Layer 8 of a small transformer language model trained on English Wikipedia (11 layers, counted from 0, width 128). Numbers have three digits each and are written without spaces.
A neuron adds its activation times its output weights to the MLP's output. To switch it off is to set its activation to zero at one token and run the rest of the model.
A neuron's activation on a vector x is GELU(weights . x + bias), where the dot is the dot product.

Input weights of the MLP neurons that the questions are about. A number n stands for (n - 500) times 0.002.
n1 (bias -0.053): 332376447618305391403707523595362649621434522536503446663458566622391291458497562551517455326263466401560448358511536466761299562524598731296533320395345613342500595467328376624417328519739521281500447594647587619336669490443554363553620500464561428744346558717533368579641373504489434301562511732493464363500684345456692500481324428348597536684478566602656661690722417540526441474428
n3 (bias -0.085): 608630496133634522727557680679370674361518541398710453385532343757230616507390403452290496541592277605540587474411552423581415567411345627418556728542489572358500656604299363343577573619518511401559569382636546471318535702285306448615385612558543566377500655582356387584310508470555515367659612569450526434352493401541741360446441437175602452547470512345604414638451532556407703557481
n45 (bias -0.011): 654481579386413572495404445536685597584428463612448429544511601554511673388505444384449556531385513369514463494483525592575654628406551435494420539483461267390522486567505687517549421546567323536437437703465540497508497476518423486578361408465362538503371613689248546376656511453630528469425379574602611503484450630550432593640510497609294536251653547427425472469528423477469461526448
n62 (bias -0.035): 655420284387762535497450331297384524671470588555520449507616472682549653430507469500722433397482293408705653437637570413559530678251581458689490493687431408514620486553452497303275500655466404462452521497567525453532397474566569486571368432507629593454490413401486551555642364615458394516510575489594747458650549642468649703399448437380352686276553281321346605528322517380325436340776
n63 (bias -0.064): 587473519611603324685639496748519644402362449603371584477336311444161458688414563562459220464654504493557708500555575764512392601387377539512574403492609549615485618484488211579622438702300638554442558413455508515484566471393225570432555767523272314692504193439406638477640508846547302611559337464410364512443543508685544372472311629381384465774347613527359433716361493516453536536728
n135 (bias -0.025): 305519489310815477462488418725667591667409485608532313743221489593629356683285778519357634403657579525612430412416649516466446485255482201614348587500443389369493565718530433446484369740515668229398545515533346500561597586476447542636508760426552365431474485647432339572511668379549462557530378433376352428515545364553276733363670568380410500763359561511607511538515583666565350527449
n182 (bias -0.055): 558475596564611459492550542479632565394562170484812656602422726629541516422194696630653555458276488462600446381545623661467399500508625236471476387508686512455287684562343468549526745365638536617597412547339458555611474527311339626784341568476509557422496439466642448585484228394313327739598433639476683650257094626471471113732280531566520448409525400330467607496396333566619554712568
n315 (bias -0.035): 403463624551351441573492619653420567333390413518423427611557691576515402518464623393479422474508542216460603418466530650596635318450321575575623515393264500436643578478500587616512713254604602585883580507654396565578339514473647522630452620493453596578196378500481518316619500574285399353652460600575426563257393430309553519362230504695372603272362385529481493751591731428448632481744
n371 (bias -0.058): 428368802673317661541267527545427429496403625434433437504643587362627317341493714511587611401348461776577443477436541625511321489576444523297612511836545628314552443542541438542574441620348393340704515500616414446391572496449400403300556606588504545146644664421496467470591330436466565454478274612605395552291586280530767622403542614235537522255466640493365625689466425587617584565621
n406 (bias -0.039): 558558677553470395554538430667460592241354452260400587639442493524578205585392408429595705334345548398414497582534565659510789503644465315575500423462638430332510387466433507716624594795490627638487287405284419549374615449371389554467520500470496503404634568543741493325352528412595424513446325532654412361291591493555541479672516407416567507612544438503459462391625588645541414476450
n410 (bias -0.059): 460836577357212622667588288512419543586474249461623438669613250745775450254379599586363523624455507660396621630512361500382587437382255695247575430618461569747644385468714569532348360716397407504543608477458635534532458552201481685645295550203425609500469414368579562492305682445375592344508492593595637453535390465567404556496452679447722426581516483324524298567412451484468712367393
n415 (bias -0.080): 639615628519512824508391198393647465628289404457649558492451528678563442671720500728515349512541530589496657468555508594528311390492482548520350367573520404704099516500504334508438488455462407527422725496485561435318337459546410382477386473872609645484348421396417558504692784626748472138417427284713433665512492579301544681757518590440313410681544631492437540540315564316480484395426
n420 (bias -0.055): 376511441428449602580378358560349560592547585576297738458530525636370397551470539465382487597493553543331364553528504664665594381622330401599461591511469411333531588663726534475599698464480414757618448537419606493426459576166337178575518699479615500270535392238686693580548410458619418527338534601608542346575469517408429550456588527711396392428366560490482747525597336457670586278427
n441 (bias -0.056): 524444426500430608677654401660668623583428698375282477313462684382508391711703356722558618609665597444547606460604504517564588488584437424780651389381528566496708236560555372584674480591512477267524590481427149381348492575311638492419496609504626208512190452529496684311535574417563448308225519537458528476632445599576375500368467718576492323395444555523340432809435641468183229728579
n482 (bias -0.062): 268508604571422682455596379470519666275572619478546619508464603577549673471493587621511735504555033589437674682363762634485540315544437573496330466776523537339455568527466415393354586500303463421545340536380520723629528496204541436416496600496716594508526474361357485620669391786229508636613548625576443609489673383336339427492507518666414429349523589408515222542458533354333319430539
n501 (bias -0.066): 380373592647708478474614403489595302519379500478461401429589598637247522550522245586568614432415458641654508594609598395437489437460469628185567796700493460568408417680419555338375264786561445426648507568525756673406599356413589552612321712430373526556504340461407515607384404641336662546224485284648463254420597671455409519593462585692242570467489659533474368598409632640380477374519

Output weights of the MLP neurons that the questions are about. A number n stands for (n - 500) times 0.0012.
n1: 376411545393659577609270549665428279447510529412520633418469527603420343435361523456664381344529273446248409381553470674530525522585503423556573357579493440360400667386520249407378459438390624529650583538582472553807459500459350376448547728420639726645500451395548443670478698487371404567609545612423591570605727441710328608519455580450422455636490462560513565493384775481663449497380
n3: 411525447587464596403490553313549514861535563684449493507561476475628452537544359503573441580423619719430610574382480305565366301668529462150463537348438650793493535343507644441464417367447399527299571647486535432480434570402496422717328401660376480579503540641581426378317254469452545393477355500523582701647575518574530503424605489446653652554523370519562623575337435480816276577364
n45: 482474556505530438610690472616445551481395535495533543182437628538516365539508465571531381472460682572456440538475545487444522658636392428629487497515420460400423555676520645591428547450627440407239497350471592532478615442534532511487536485482460532541500449479381566449439434595517461510451475534402425519468379606511425605475347636316532489551337415588585630449546684390558528605440
n62: 409426587494515430599620565379561455261160520701441595629503461481464439357500538603479497411466549521600482562590572402506674485552557542207726361387429346629524639479558582480533606680259518640695659618390497302588397503496558439351484623503504507574472423489335384350511490395421844493580358503460307526604637117435452360483464554360656717535527676427563792420677382595368525432503
n63: 597392643378389634458545492560558524345347387466411508488489258145685619578646651603586613583520335314775582464572544561518384422313446658546504432603390547413410287350610386721399385359662201421544487475545435386477533360202281382307526443734571273411544738496384469617496412705587372488767570535612626313712438596542249442578682705511492776412720517723654681640344555731348423302484
n135: 381473395586401417447613409405581680623456632544583360504361511427534567407611507585379500528380755601449412364599394507592320605511514612470342432664533398518814518108444562410707354556545702203346485386764547322664493675740587543391402417327478531554425496245437589493345525597527452438538343428462399708579621344649451356653704228497637575496563548538609360428461420567551445537584
n182: 185535528347300508333408437516445538403364786457420420259421673577299438712754724457647705374348447607457297556635620550535685447399576660655779610486600413559383558355426536671377408496559480567612575469647450380405693525481417545307518230367571337641309544565363450549496747572714446482525482580398184440583515445390659612364609315412633594451437496626561773474485604430454454348496
n315: 559476578619414373306431462479560438476497566528549476447359493459443820444604449494573694481570568702454355458378609324438483609535416392473623477478503507624566441354548993316463635655259448452404503580533573415503652424520320546372524520337483633556583445467654525516678513357433627283419534516382418503661453547581465494538637658340544379564544718342562579600477353440517402670181
n371: 515576506497587353435450523580572418466476370519626319554552354491494545478369486661566514506339447335500444573604653635473721487336511515647313509406577396560452378431474436455604619500784491612545658647512503429421440503638717621625648562374336578426584441524419553439601598354511590492565613287360597457702520306442386391625461506598432494410446428514500477407547515509413373446429
n406: 551376351625506258516659526688500461449460549323524559735595331522673572299475509554518400448410506658467482361652403357389525465488617497544396639520404410456471576418549728534252334578466478573383586613633388325431482414390323439392461527655448545608523632605592506438503353512517509577526557415460581475571491617531624327555479518588428691353483616387614610326530509526552572537567
n410: 351542440510371527096365809371480351541445710486428508457626477484647525598557391391340555478392721481290469356508429642469694381489430485568603557449658560344356601530463392683432550589465391347567563363539662564386620593574532380234643485622199358385413399635461431378488526416529707413584680507496335524580471461374604682496672670415730445519511984377546385436762383478337550555749
n415: 435366516629347607664674746436586435431523482417595540480547562468687437385431530413539408481437610508628342508515519393524354442297379454751496511352346444459338636560321422756878585452476726664763701387574468196666442554426448724615264554401053540465402476665441489511455655511461453544511353285219691556606431445539537369401594468337519579402519665329450556652708335581613492586485
n420: 599486610639758522266641727281589497401490464471534542478488437326494632573487503603506572473530466615582453362482549497483398564299518519532485407532613591663617541385461301622542368449446497190409510655538518422650469488742565648384378388547416444512454219441395497485533592618439650527491446518429516474482500317558443612323385539379497381604612436406466325438555601599541541729672
n441: 401662771563677272542426593623586317625672451790471557616541348620428628253352716659463437529539467467738537496460594203627368579493563548381365493542515557575521437554521242703439656600579736790540481511377552500362530449485427321489514482646496528511511558434391718624166265438500511503486528444685258492308539406304642441454369523486521496475397485406665518471395296461411688313390
n482: 752493395513314395432536472685578525542268392554518572393720478523564618647492500548126403311651643460511747539606468496602515640539614619602375769384460289461514507563356297545575456406433306496520533478427571376424303661702481660238561630637295613590514428417504466554585656446527448449424698393397803409352431493307517736510518556346437667486553533551280427404500394406427678570416
n501: 451548534565520558480441633439796510459381434369481520566427503531628228615596538230738497607459439390431471420538557620473445573300702539561484568322552507339434372433611596562544349705330466411507460507559631575650257240507399715513340555506346623467666531595553386548434471568655556623441575556519331483565500467587456537591278487536547520321424480620510327416545422381625412589560

Each question names a token from some text and the token that comes next. It shows the vector x that enters the MLP there. A number n stands for (n - 500) times 0.0099.

Then comes g, the gradient of the next token's log-probability with respect to the MLP's output, scaled to length 1. A neuron's effect is roughly proportional to its activation times (output weights . g). A number n stands for (n - 500) times 0.00071.

"ear", then "er"
x: 475525446517463452551498595458432417396668669406630428566634396295292450511329452435438497694684479666442396453533469428422300694482723473372488578444652443733585582255448508311515658532454526563503501540465408512700413403546386586541360632557580469470511448593567718662473422354463673500546653490372215439549600598397445445545491390671479508509449434437598605488392518598516407477486
g: 380547559698404803420593560486511336184630548551518402554353488529566543563585364642367357458481486577350171448795288693687589454495448598663491670522330359373604537293481580521202470417705411435546337564424609662596557475557413414546666596516470694416477624420456520479407371423638492898582563669494403340485290463427511730555351722453461476458543596418399226607476456378550560481492
Which neuron, switched off, raises the next token's probability most? n3

"to ", then "the "
x: 552337579515340374377550506505311261381486589458481364505549433548545329412551473508594587542443411374383632468532562581506478767483624570555496616339602180533617601439524810596625538419496374636613469607484397369470509404571413483516589450591397565503534471424590553576471481421546520432514465559416389459562523496531510546528517444673409489375471350488576482474549680579651347639418
g: 604668489645620452630600585671350387417310515074634562543679342437522519359644493483242652337429364461541666500557551418456433514546660504495591609530390409477600679522399412654551687520579413414591498520656409631402331522451553465490392759581486198576422385550426777467421285657216424302565399529388380502430494599361615610316561786579394694385465317664610553394712592420535392402516
Which neuron, switched off, lowers the next token's probability most? n406

"f", then "L "
x: 428484500478507455453523505293400332406577497242476523421593462265699436710501462450464703476496372419494524418603559297524356563398438445514645494573683350721524680413565543462376540497338400492574485469457549580731491470455621492611596374430575472527637389564561607541653354392566558436574646528550566676661413489440410318437716471558507379424635340537563595510341433508592343619546
g: 624304464315541544589405592429605597572225350654472495379531557412538458221379374648727522515598548430631479466623447381584582505477577443363505532519481737640542569581485458192463469520407600678433706462496449464652501451588601586377624688587532252524565665631509289418673477291296594435558206463110645397678632314454282375660461383412804489494489486451547746584569586337554483465517
Which neuron, switched off, lowers the next token's probability most? n62

"was ", then "ad"
x: 528484540576237437477523565445461392420493560463678409491522431538490407435426494493454557628565547396443485448565626582356396810394634535574536534433536258593610444488493828467599441432451342477571513699418520362522509453588532615619504475612527503491527374541474549591513370349501260485477540500465400471677462523523527561393618342551394427389454569588562442457459678549612330611403
g: 383555472696449613348493507277476432556438467323340552587492552342602340577600611557437814773534472521413249489586701371485457438435445597377378426626529286457534510343617503492448682502349520672666508499413363319584426438803233531613406602550444544602516884444540538464419558547676517599458811329393549438438587642479344457318641388476447403599803519648407311557290478527350599338624
Which neuron, switched off, raises the next token's probability most? n45

"s ", then "L"
x: 430418518553215467512534569437453323529579519423465445395558379413505411518397505441464500526447429461526409542461630461502478869429645469443534453319718311616573524397509831435580512510511368561579516650476506436628450495583358466531565390567423458501429436537446551534524456391527553438506606438527412509541545608430530491432534418511456447475411616537635654364496590514749367805454
g: 475480524450440371563551705702386578449336273506573460397426682365635545635533395365507538397442719517540638304729548413501632666625453435169422588466385484488403675270431500562457419679555462608768465230507369542482548468309374507293485675553585636568336633835410531387471660421446407457517398444471482442386498563495552362842494497481782548406599548467267778468443617416607574230539
Which neuron, switched off, lowers the next token's probability most? n45

"comm", then "and"
x: 463494502784413468528455577538482364390623592306513447514448428359581437522597496356314608729516480442400480387517703528371474629373617396556477555547600260519568651465516503535553393408369525603711463644569426507610533436482648599480646319461382506549433398625489429567599384452493569603545524361529324406737532371714370540586629311638384338508567430538533451359444671508457454469445
g: 578599494420385783583414238657529656638261427442438520466569344317576660483527588555643485586408680434551553429319372495442570444418613293481388499618579447470395314509524449344659621369469637485668633556538508588758536455810558525636405482679642514397514288445414418237308463516793213508433340623493647435485635426364229585394535384461471401614756509557662544320469516375413392661728
Which neuron, switched off, lowers the next token's probability most? n135

"le", then "n "
x: 354339562567453569422529593420588381485685457244606575471504359366614508623468391302495664466693421372454516379535466365463413497531485509313643523533647358755672414493488503584528529420399452397688529462538519532582383570470420517537623489448478358587342353540500632412512544390699537401535714484447502578819600532373375539325623251700498470463544430479532469549561500596584466577492
g: 351389619555303514604638683764360367288471392848441550493481509479541401343369733623543496834370451504641572235571471481538508551347400513417400666396307699601583423481335279739460545508336683407375603551395409681489589546524387357600474714347607583626393346477545387715343619509434498509509309395410522669575525461336442293550532398499603586489638504643625600350660478541290605344594
Which neuron, switched off, lowers the next token's probability most? n441

"e", then "ut"
x: 385400646549397445528578504456412344354582551226691501652637334321494379540351418499354426535598366476510548544579550586377504552351620613278561562516530458568611535367479462487457490583508498597601437565636565634583635330449355483386521371534520299516521435372485576633571465547574391436637753379441324495595648498514390521394664427634384523481357523657652694615418537629558366451580
g: 303517543265438726408603397542514374316503367392404577293315415309760697494448348513566626610513691623777558539521400425464582585526519538567585560538421568208580388549818527600365431537467566590577407531339622483327430429487465609714466488516508424576617448617508403698235466528593387525256304536781467379477437402411371578539708552643505383453673416550545566437583738417251765273476
Which neuron, switched off, lowers the next token's probability most? n63

"it", then ". "
x: 386378440627438618725496463600460375453597592362608595547593430367485422549541418332356476616495461579454580592529435639377309660374640586469496506328665560715482785403296480421606441529414386603499679537426494408460424557604375559498393487479631417422490607551526593481615498282389539448603557265496255548582492508389476519454452429716381511531430503554728552449391643468626555591439
g: 519850486431518374273504298344650305455483641616581515765810454492714446440536477502727171544439362624455467463546447370525420296568607372501528750478401640437516533536487573667377618341457583542533503410407236495336583559702440688585544599302513530491472367475507379449491414665277700396537453513534497684707612376410584538351393495516333505591352487329635338731470357621735458385574
Which neuron, switched off, raises the next token's probability most? n63

"201", then "9"
x: 467356531608370526437486600577420348355564554544629469522459575370536434579528625528510570457476279428535540424515516380416372716247687373466600441506647277622405495303460612458531415645508494658648509625473619328562573425664474419604426472564413474476562480576499575484514422318434678493567529371337358502579506526535443348468823435646487579483550433596671400450477490562646480630304
g: 724435489462354430532608577616548414670553291494504629677378511644452288414341486678584474086434550380515453542541489462555541510499501267433465364421605695676484498431305578643623467281445522400491436378738323562742442457483761595513589414421516285374740350455502464704262491482532550512694495473711428617354617648595533442490428443790428664537536482409570265655416740450407548410248
Which neuron, switched off, raises the next token's probability most? n182

"off", then "en"
x: 430571466611518442434649700513424437437702599332516311577604529331502414584483528448287530608506424459388486521522688541453426595481725503522425441343599380646502672417395608573644552340385455587647468729477429548558484556462490588525681356512386521503491474562506503573518436360388497614576552452395190617690630326505451491539533372571449357519399362547680535552305570399565422551279
g: 391452421844254389617444385352613539524549651497573552348543486526471286531463574385628417430703390379518677462578575484383688839602477536317470581333574254586384457561607480599481406656503496511561387421399413664480392529388636599673389312375567511483627554625394326404729472818647466807661566394494650433518421616315495620570429364430308347580527561641266347532319662528497521262397
Which neuron, switched off, raises the next token's probability most? n315

"ot", then "s "
x: 447266459611359461525461567562500407483617532326662397625597432367454556720467494354475537651682383472531481520534462440425359629432615382474515656440607537410676477429480597315585457560399517554573698789481502364526428496559491478464538362558601388570544515452497689674567474316507558427639540362259381657669689534379470539327523424546424455500381543379526521417454335622452447419640
g: 387643444448502453455367568445322725507414500474525550563361373416670489418444476580480651631515704496824472563594592607529474420588560666596225336585620528324385578219436447588676762612403712421475559410731532470750472585404656482253478634668220523515487388399506600655498355376517570279285320610455402586582588308384539356502389304495708493663397259592571634422656358547568459444344
Which neuron, switched off, lowers the next token's probability most? n135

"or ", then "s"
x: 485454614560324503509447510516438551489756517486566286502564482546454348495514523415340482636583445445349450567517488436488353713432640463489473472407573181505572571541608855471661554453603452527583582599426438324471533362494378597462539417537423448469522465394507726709533433461532541524590534475370440535596473640434434466415538339566436486555409540476598574376418479583644392605413
g: 543509398706581455391507454393491384460537553488648476446420426543572454571441477355599803544447722427820589699530567366635526790340642550513259187540492480364660412401392566265415489381238488276388388435452566375393513368587702480365609440701454588531445622633334597609558417349405669426566616327391376679485638308664461768571588488732542582236423424621538515506307424634451523559557
Which neuron, switched off, lowers the next token's probability most? n420

"outh ", then "camp"
x: 519447577532298436539498552391543461469593590478645420575624498325454382445386446375459500519454377483394530514410459366462526701376539597401391606506516188541520558407502787588542514545638330491542568607517451464516404365518416590589558485713510307482504423555511652576544415435570593421512622556407325499586629535374400589500642414612405442514419550542598560457524610389563315779436
g: 576226495455401691462613315244594343647479664586421268363408695623503405347642700411555712458268578523512483492374668546671531646608603420322505429360730395298599411531487573419344500460451557609291353279470694504534762706550557287427420512531417459508591285268489582454507505551479658631449712555478377258545547431699680557589383682445331497560459572472371631639451465325621649520584
Which neuron, switched off, lowers the next token's probability most? n45

"de ", then "and "
x: 492351571685306509606362589474446405578666440282657445529507315411544374410492525349308544612466446518450490521515493503448561722432559570453448519454618287497655493464431690414592435496551388607552604612498621484660535361564470655503477458614471413355429590369461618584424282463554560324536631399383287454633562650481470573498671444601495506374297580646535588502434568479629364616495
g: 657636553490598526588428473691549295611317520111370665477443480360429480369653540415532299608432694674477532456343469301431522528412451510477363487839514401578340406422382423415469670364565493640774503623523277509581294428693599534406649408571602357460367359543389457584447418349709529369742407430385663445447858401302517517528515608733390486658559639532558772471586529391452459465600
Which neuron, switched off, lowers the next token's probability most? n371

"fic", then "i"
x: 510536504514451538394646629504462344416636453188548515586446484448447569501431407512149587588589265399405454582537415494361432688346502544353437452434634496480702628347380506605342548435531505615538596502587503446567437387504376584585558504458522464397544442592661650629733401465448576513645663506369367441634506489440527286554694474537404616510576415576620573437340702551500508546363
g: 512614769675513549447480392617472738741558380428571641297716318606489600505400483512430325371645715386406557525382683132431480636412576384447670352450484418546303479380529464654357475482520398547714378501639471558333569533498472563404524496476476346429514472505682610496617477630532596481558458385446677529630240602621256484568423132659360517518498518443740556275727623329534208529510
Which neuron, switched off, lowers the next token's probability most? n3

"ate ", then "in "
x: 651369717573162500496485457491428384458560533375521407527616444529602399438358484471383548468571322441295536520422558459550568850341552582464454629516725241502385588370468515431548545479475330648613596566525408457475491343691515440487551517501466455410556422552379596538583558480545577399656631530431322486541436536546491516490598352645488476425524480544692512450479565536671382712465
g: 403524574542541236651413661353396349456547480416770560492804609656445294520384678645462463648607453530511284454495607616352476377350504523364364593518399596667481625478386555488437548485670513555489509457458493539563348534736711641675544337260312464357584352442435529657417290539619684641473486510316315758380424466306336389504863511670521450443319412473661481674608325656530310445535
Which neuron, switched off, lowers the next token's probability most? n371

"P", then "u"
x: 507472386668422476459518559399466329455595618437544282492534435497435403613524533387509545488488491374483606416595556244545306559383546547486581520459605333446577539365589643413541452527436415580790593502454513501577429177627365584570461306516500535543761480509456586633543501451487473467716532511409433534625538623514382494438761293652370453593435499478712619425422533395523383574484
g: 257587458730642375404532234378266439640438574506693335479610616481753434658558417500388509511537353481657633534491270445591591468405641279257588279595455540468606577335586526368436470501443504580545524345691294515482557501342683505442576414335589490580483517445579383557330390817373676758594605392360203645604648425501356485595470582346687561597569687483497640312577339535713395447536
Which neuron, switched off, lowers the next token's probability most? n62

"ch", then "ing "
x: 587637394488365569593460576429544444547763575248526471550583404408544454517376529354290586579597390495217488600586549376492486450395620540391409508503589444676653576348503581520843588456535608489669678552635534363518462493441386564475645433521562401394553457467452628604625326365683490470712538446465322363621525427383476489388586395588403429403461598457487463530463416475572416374471
g: 709517503311576586399503482626584545652672458534567535416460421435582492583460627553288545714390421731439370510355659360318388700448434506235384667441513559456635506335335496445494490477600490573469537607453460694385395237548460723564393702212674292632534506659559547545444752432241450252312458492378347696509419414810348618528669610404534536405548411564703504590553530438705256487369
Which neuron, switched off, lowers the next token's probability most? n3

"== ", then "T"
x: 503454467586246492552623557445508347408650573408588333442436667423520526472461508504347522473467506452421380353507614338432504712384663590349487466512613420473570641420444722477550566520383450544697562590552515347628442346444422436577611593620360527490484454465475633527476448310382387541567505398522341410676428628393605438594590344665486486427459665394578575467477690571686341603495
g: 489698473457722489563478538624610648521399404482559589539547338446572568534484261691529507540529307528309643449451454470606412502553519358604625601133515336568388560689587603553592311777681478543525679624225583675646342441400254546451412589431482355623509518515599806336394526403582486633400497341529462413384194473709350569575412382699685476348366435417590300525562355386563269498714
Which neuron, switched off, raises the next token's probability most? n182

"et", then "ur"
x: 383371588499446516632421546412470278487706556306647352548583583548337425717395503399328600431413513271364410442509490488416373594325553522498521564476682461731665651442434575274387479560444519464530673524462535418628577410443509621520651451535626588497486469584486667635368472448528397569548372465369288575763670543558486452393731468625407524585390443477556542517542458455498484379487
g: 492506407739512427405725421280599389659433731360620381430585258569388754383704202332549560437405485391650353368629602410518618387624569561471573476677408451623523475543466442501418347622471602367345302517674511556569482478531541495427636521283568116348758632519675405524483545220502554533380577496415510262411410511661351604492419557782469435549726704553520457573642451354536661467553
Which neuron, switched off, lowers the next token's probability most? n135

", ", then "192"
x: 514391602486269468392547480473467313433492599457600384552509493556385525420361565465409450502425449537357536459500610534431420689276590509624534505523656303662501592293488817463439521582559435654705588674510420506413474324465529649462499444576523377486509367589454528556624337376593468503616558475363386506595583556442511542488584452682330448411448444529561486447509559573579462706484
g: 302290443547386167483298449346286451833651529433560344358709456419524647640439384495302421646397862497380504537360460400284520455550417450540639528537618510438447419279413453705685594355434584375516493617383439356403518622394571514397553687573520534606422267383522527413413359598347241285459634628538615571668514562654440690563493502640496538554629644557683644580621510531726664533584
Which neuron, switched off, raises the next token's probability most? n501

"l", then "ook"
x: 379436355630301533486544520485440418437637528408609439428551461402534431695717573353537555588675418608464504419488597435481409672600753504482496495576525357507561637331523483332603540529446504525667611481558394502565538273568391546515490429521376371602585465417521589664475444304580396474751611597401412560530555515439505402454612310698278421487407469386576618388421435510607344686423
g: 532562589580457792548575472527608499524377441476312408556470672238334614313513359509672231580327666757556290221338646455345552455574508640427529366711432656574492575618572464410527358599548704478626644418410370706532612587498345714438429749409588531243470536369453558398411481308684343620197637448621432266494472497535534604560441505610520573521529546412736609237538500450337491420536
Which neuron, switched off, raises the next token's probability most? n482

"att", then "orn"
x: 465328470479394527375584545538391315456681719407475484529546377341483347559578553384371537579351493390391684402489656520460473699289540592446401549418562318605536496373601479429634478435387562444625568735430386445534575362495551597589519380624471533592528546539545625572562477394472464589553574502352200488680625477554419649619662303601434327560545490587544470625450605473625406374370
g: 541509452523366704506283582721577393166576593479638467579531603515462562570503420496651322382253085555451378287194478610763522562577387588615428576426696522500558664549462371579497381630556550398613638491587726560502336532300588350321307537515248547520538570487555511380408538709547758487242487433659567450543635423693505507557321621339720634572401468584520481390605451434470522395348
Which neuron, switched off, raises the next token's probability most? n135

"ess", then "or "
x: 533424499548394571567595544599437347266521578379603543513533501452565358520436513342340574710631279495427683460514434682440471706442519539301579546474646349617476641126560535424566611463406405605466584567531451391590537470508421551511552428481385330361594487535453413466672386533530708321554592498506269532644645362399521458624675411581549504594609446581657372512420513487464552519439
g: 819603453508452476602427499503560187565335383622553607545575482741585589415494305630466543651600431453471374448462340477258653705219419496708409674409476272532348584678634530344498563247633553626521423427441578788463363559548539455633632442549355469580283538631414297340766448411620435378674535465313332544445656504516464591492438634583588421319546553621299491463556339464556262727583
Which neuron, switched off, lowers the next token's probability most? n482

"al", then "on "
x: 456556459761370401533246414426403247351598556251575427504561394451486518524490482419500596520611317575495559558567552462516335595386390381451518578530784358487669469312534522528604613658399571459632548532441411472542597490489473460541681454424347347465509419399378572642540594332678692424732637475447320572630567611432536435495645515524530455526599446572542354488531461574570347615480
g: 480687465571543447660428742472623449560607433376535480316534379613535095469490418565519681477676538408541321512613526699280545665436481461512380556650442552607626560654491606449134611493469352686573600455492448678520311271602462552555606251346583502347626648543187509482506508551636530400295567631511271426578432812442391593335538428421529450584477598476682377565506519327429280336736
Which neuron, switched off, raises the next token's probability most? n482

"ents ", then "took "
x: 451308636508174502632506623551322331517522524390582457418601430513497405459379450464508534682547311551365539515510600515399583799414615469488543407471661127548586516381492653448510596432529314505570649507513509367655430437552379603531638392567525453492529430511522555544618433450534474437607435567427312484742605664552500358489522411615516461422431486545570553491498532542537448596411
g: 624832497590537413539721825436425474507639595441629594448390342368518762567368517577498654461145626399433602471350668554442566527497456596588498753460560647557267313531550466861400475576357378456435558439346545564385548648477569566589356404273380528472281392464252480501343605463536506443440333720496362351702512421698418544483395368559483394552480388663565450614273638587415514349669
Which neuron, switched off, lowers the next token's probability most? n45

"the ", then "in"
x: 489399638528328624364543488339592369417604486583618460511528447546423451493316562351378597519547439470414612567432588512486430695386545498436607526379737316577557464314556890481445472614461422541570436606658533407522601475413406530525478380618364318534519356575536460572632459397491442551602577447335446564559642603457540456493599400573419372446491553535510450471495571465517396612447
g: 320665489605372420666547601291479408676453533376661515472645521641601449489512581662391581419648456446502552630492440504264567575606523473325442383384337362573591296293507600132592436535534490415561322549343478369438617558687568560673736458458401661590571493326386507603225252622708400541544541552654525573537439504227721457560602125674515444533383376638719343703475479482649589422406
Which neuron, switched off, raises the next token's probability most? n45

"K ", then "Dem"
x: 541350499576265449576559520429469354363563628354569403512565507411462586448428587554620563419520385582410403496467546346390490781362571542448426495481673298637499592321357643431486460548566404643593583460499492442604505475481420621454646313541581485454584472588482765532614340279617702470602544516402467538691424610532505451360557346707402441496542518427496625492426494427653371632350
g: 511512516588447395481258556661719463465755476592663557412600579421634575656345376291239350481350631549619717471675428504488551685584518369391396404345424507540471551482553587516353443480484555433697452238439532574316419631353486397620487372613527618473281581718431555391569534380520502518765442473750290469433474581561399460690502507357407800254409371475517541285508729807568645239440
Which neuron, switched off, raises the next token's probability most? n182

"et", then "al "
x: 405398507539293490590502541480575298397628579357457377452521383536354456649376498228299557532455406410311491522527459413567337590359534513439543464527552453671674705462477583413479487561452361440562762504470486442516442432482550575502657498475617603587485589621565551540478425427655505442647465505417307541740642462324542462492734453700413361582546501437671473572542499280582596623443
g: 529367423502585465562433444514409539349347508691562264566485518582713309422705486590442425574639395597606686532316585443526438374277499237455204588433504469645572185412344521428446597534747580438497737385642369504211336683512670414454513409484609666337407458615575469507551387338486650415317437461554447310412665675446436372703713657572573680495381371525574626602570431690520807536589
Which neuron, switched off, raises the next token's probability most? n1

"d", then "ate "
x: 490392358597369273585391572375380444493691487369594448383531458570633380609679477407415584576489511466536516490466518658407377610393698541515439470377584377501559692289598599558645424527385501440757647503518519535480622356631529571576714304537449535484543521436419526594453423367506411528466445359345273550709561453467610506534559374660423408591389557633612481398434599531582408566287
g: 572452399653475451476376582557633286528504452593453564362366707525572331514504709705651368605572340623590472353737577626704385299551351518512468365412524725673531484586457459641470546391440638531599521426562310657482364384258571536485409724360551430637644347717602233733636472385174336445578456394299726380495439413503774600515636474551281523383290606443486466297423463427496625472621
Which neuron, switched off, lowers the next token's probability most? n1

"oc", then "um"
x: 446440552523372439531545523406506444404523488362571522629586673481404392680635471472335704501438457522504501601494493549306226630393540390443510546358612435603473638430480422415463332518416501655577583603536556514533586504361399567419586480464592601571617381427451572681499317253532637585606552491230445453706464682366306442467521383561381620515484618589752510562514406639593474382519
g: 215524561647502511700486556446403478513462680463323336333749597620739355435654481383593479518348424424548468427524584548641531414523568577704431336679298493510483566348628565408459463553425532635621149446527273542533849370624634611455399603250481251511507542466689445632749380475492354520587322573425479536556562584157424499459714556396357372581573630560424515441678602608487561341257
Which neuron, switched off, lowers the next token's probability most? n182

"op", then "p"
x: 599379486558283355392486452572517347417600652483483425460502437387548453542584487359383567430711341451386469451480670676457504766488551550455467377302625447597562543337459543491669425401504510578606691732504429502430530450502479582498595385540456476534604447563586411584484486385657639534601534486504264434590687472591459306566643333645500455558321334413715470473313542356616528575422
g: 503704702638495435429729585434456612589468576445577440562525501517433578367616214510645564611387611656495427410657426271373363445346600490454536489472602452421595444596380547322350383548444453485548637566482487509581439708331546460403525452673294592304264689451665634447554370143656498628457597441470347730785478441504478521613593392424721764327437235430841259441556327547412494575437
Which neuron, switched off, lowers the next token's probability most? n406

"Mich", then "ig"
x: 438506400546322350493496617463403348360464482293460462651592526490541609595402451355494515470623413457413605436550517402557357673434565618512413515528668211591581676226286574455471363525559402579672548687556513417392532425584467517635579348625438397594564446625472435473558341491543550567495654538545403502655662523473538446404801279534482408699484352518595509546487501543589506480470
g: 534488402602455514501416620315603606613464425492640496407497387559395428439628693768445498284634514733780425448602539478416497378567581610378578584721466554273325483501287412504467455211577437754554367392648473682542393552224456369556693624559565460572441544649562452570375687445352427330525553603357470255612271288616594587681412640413541238640453413596361773526445489660405584439262
Which neuron, switched off, lowers the next token's probability most? n1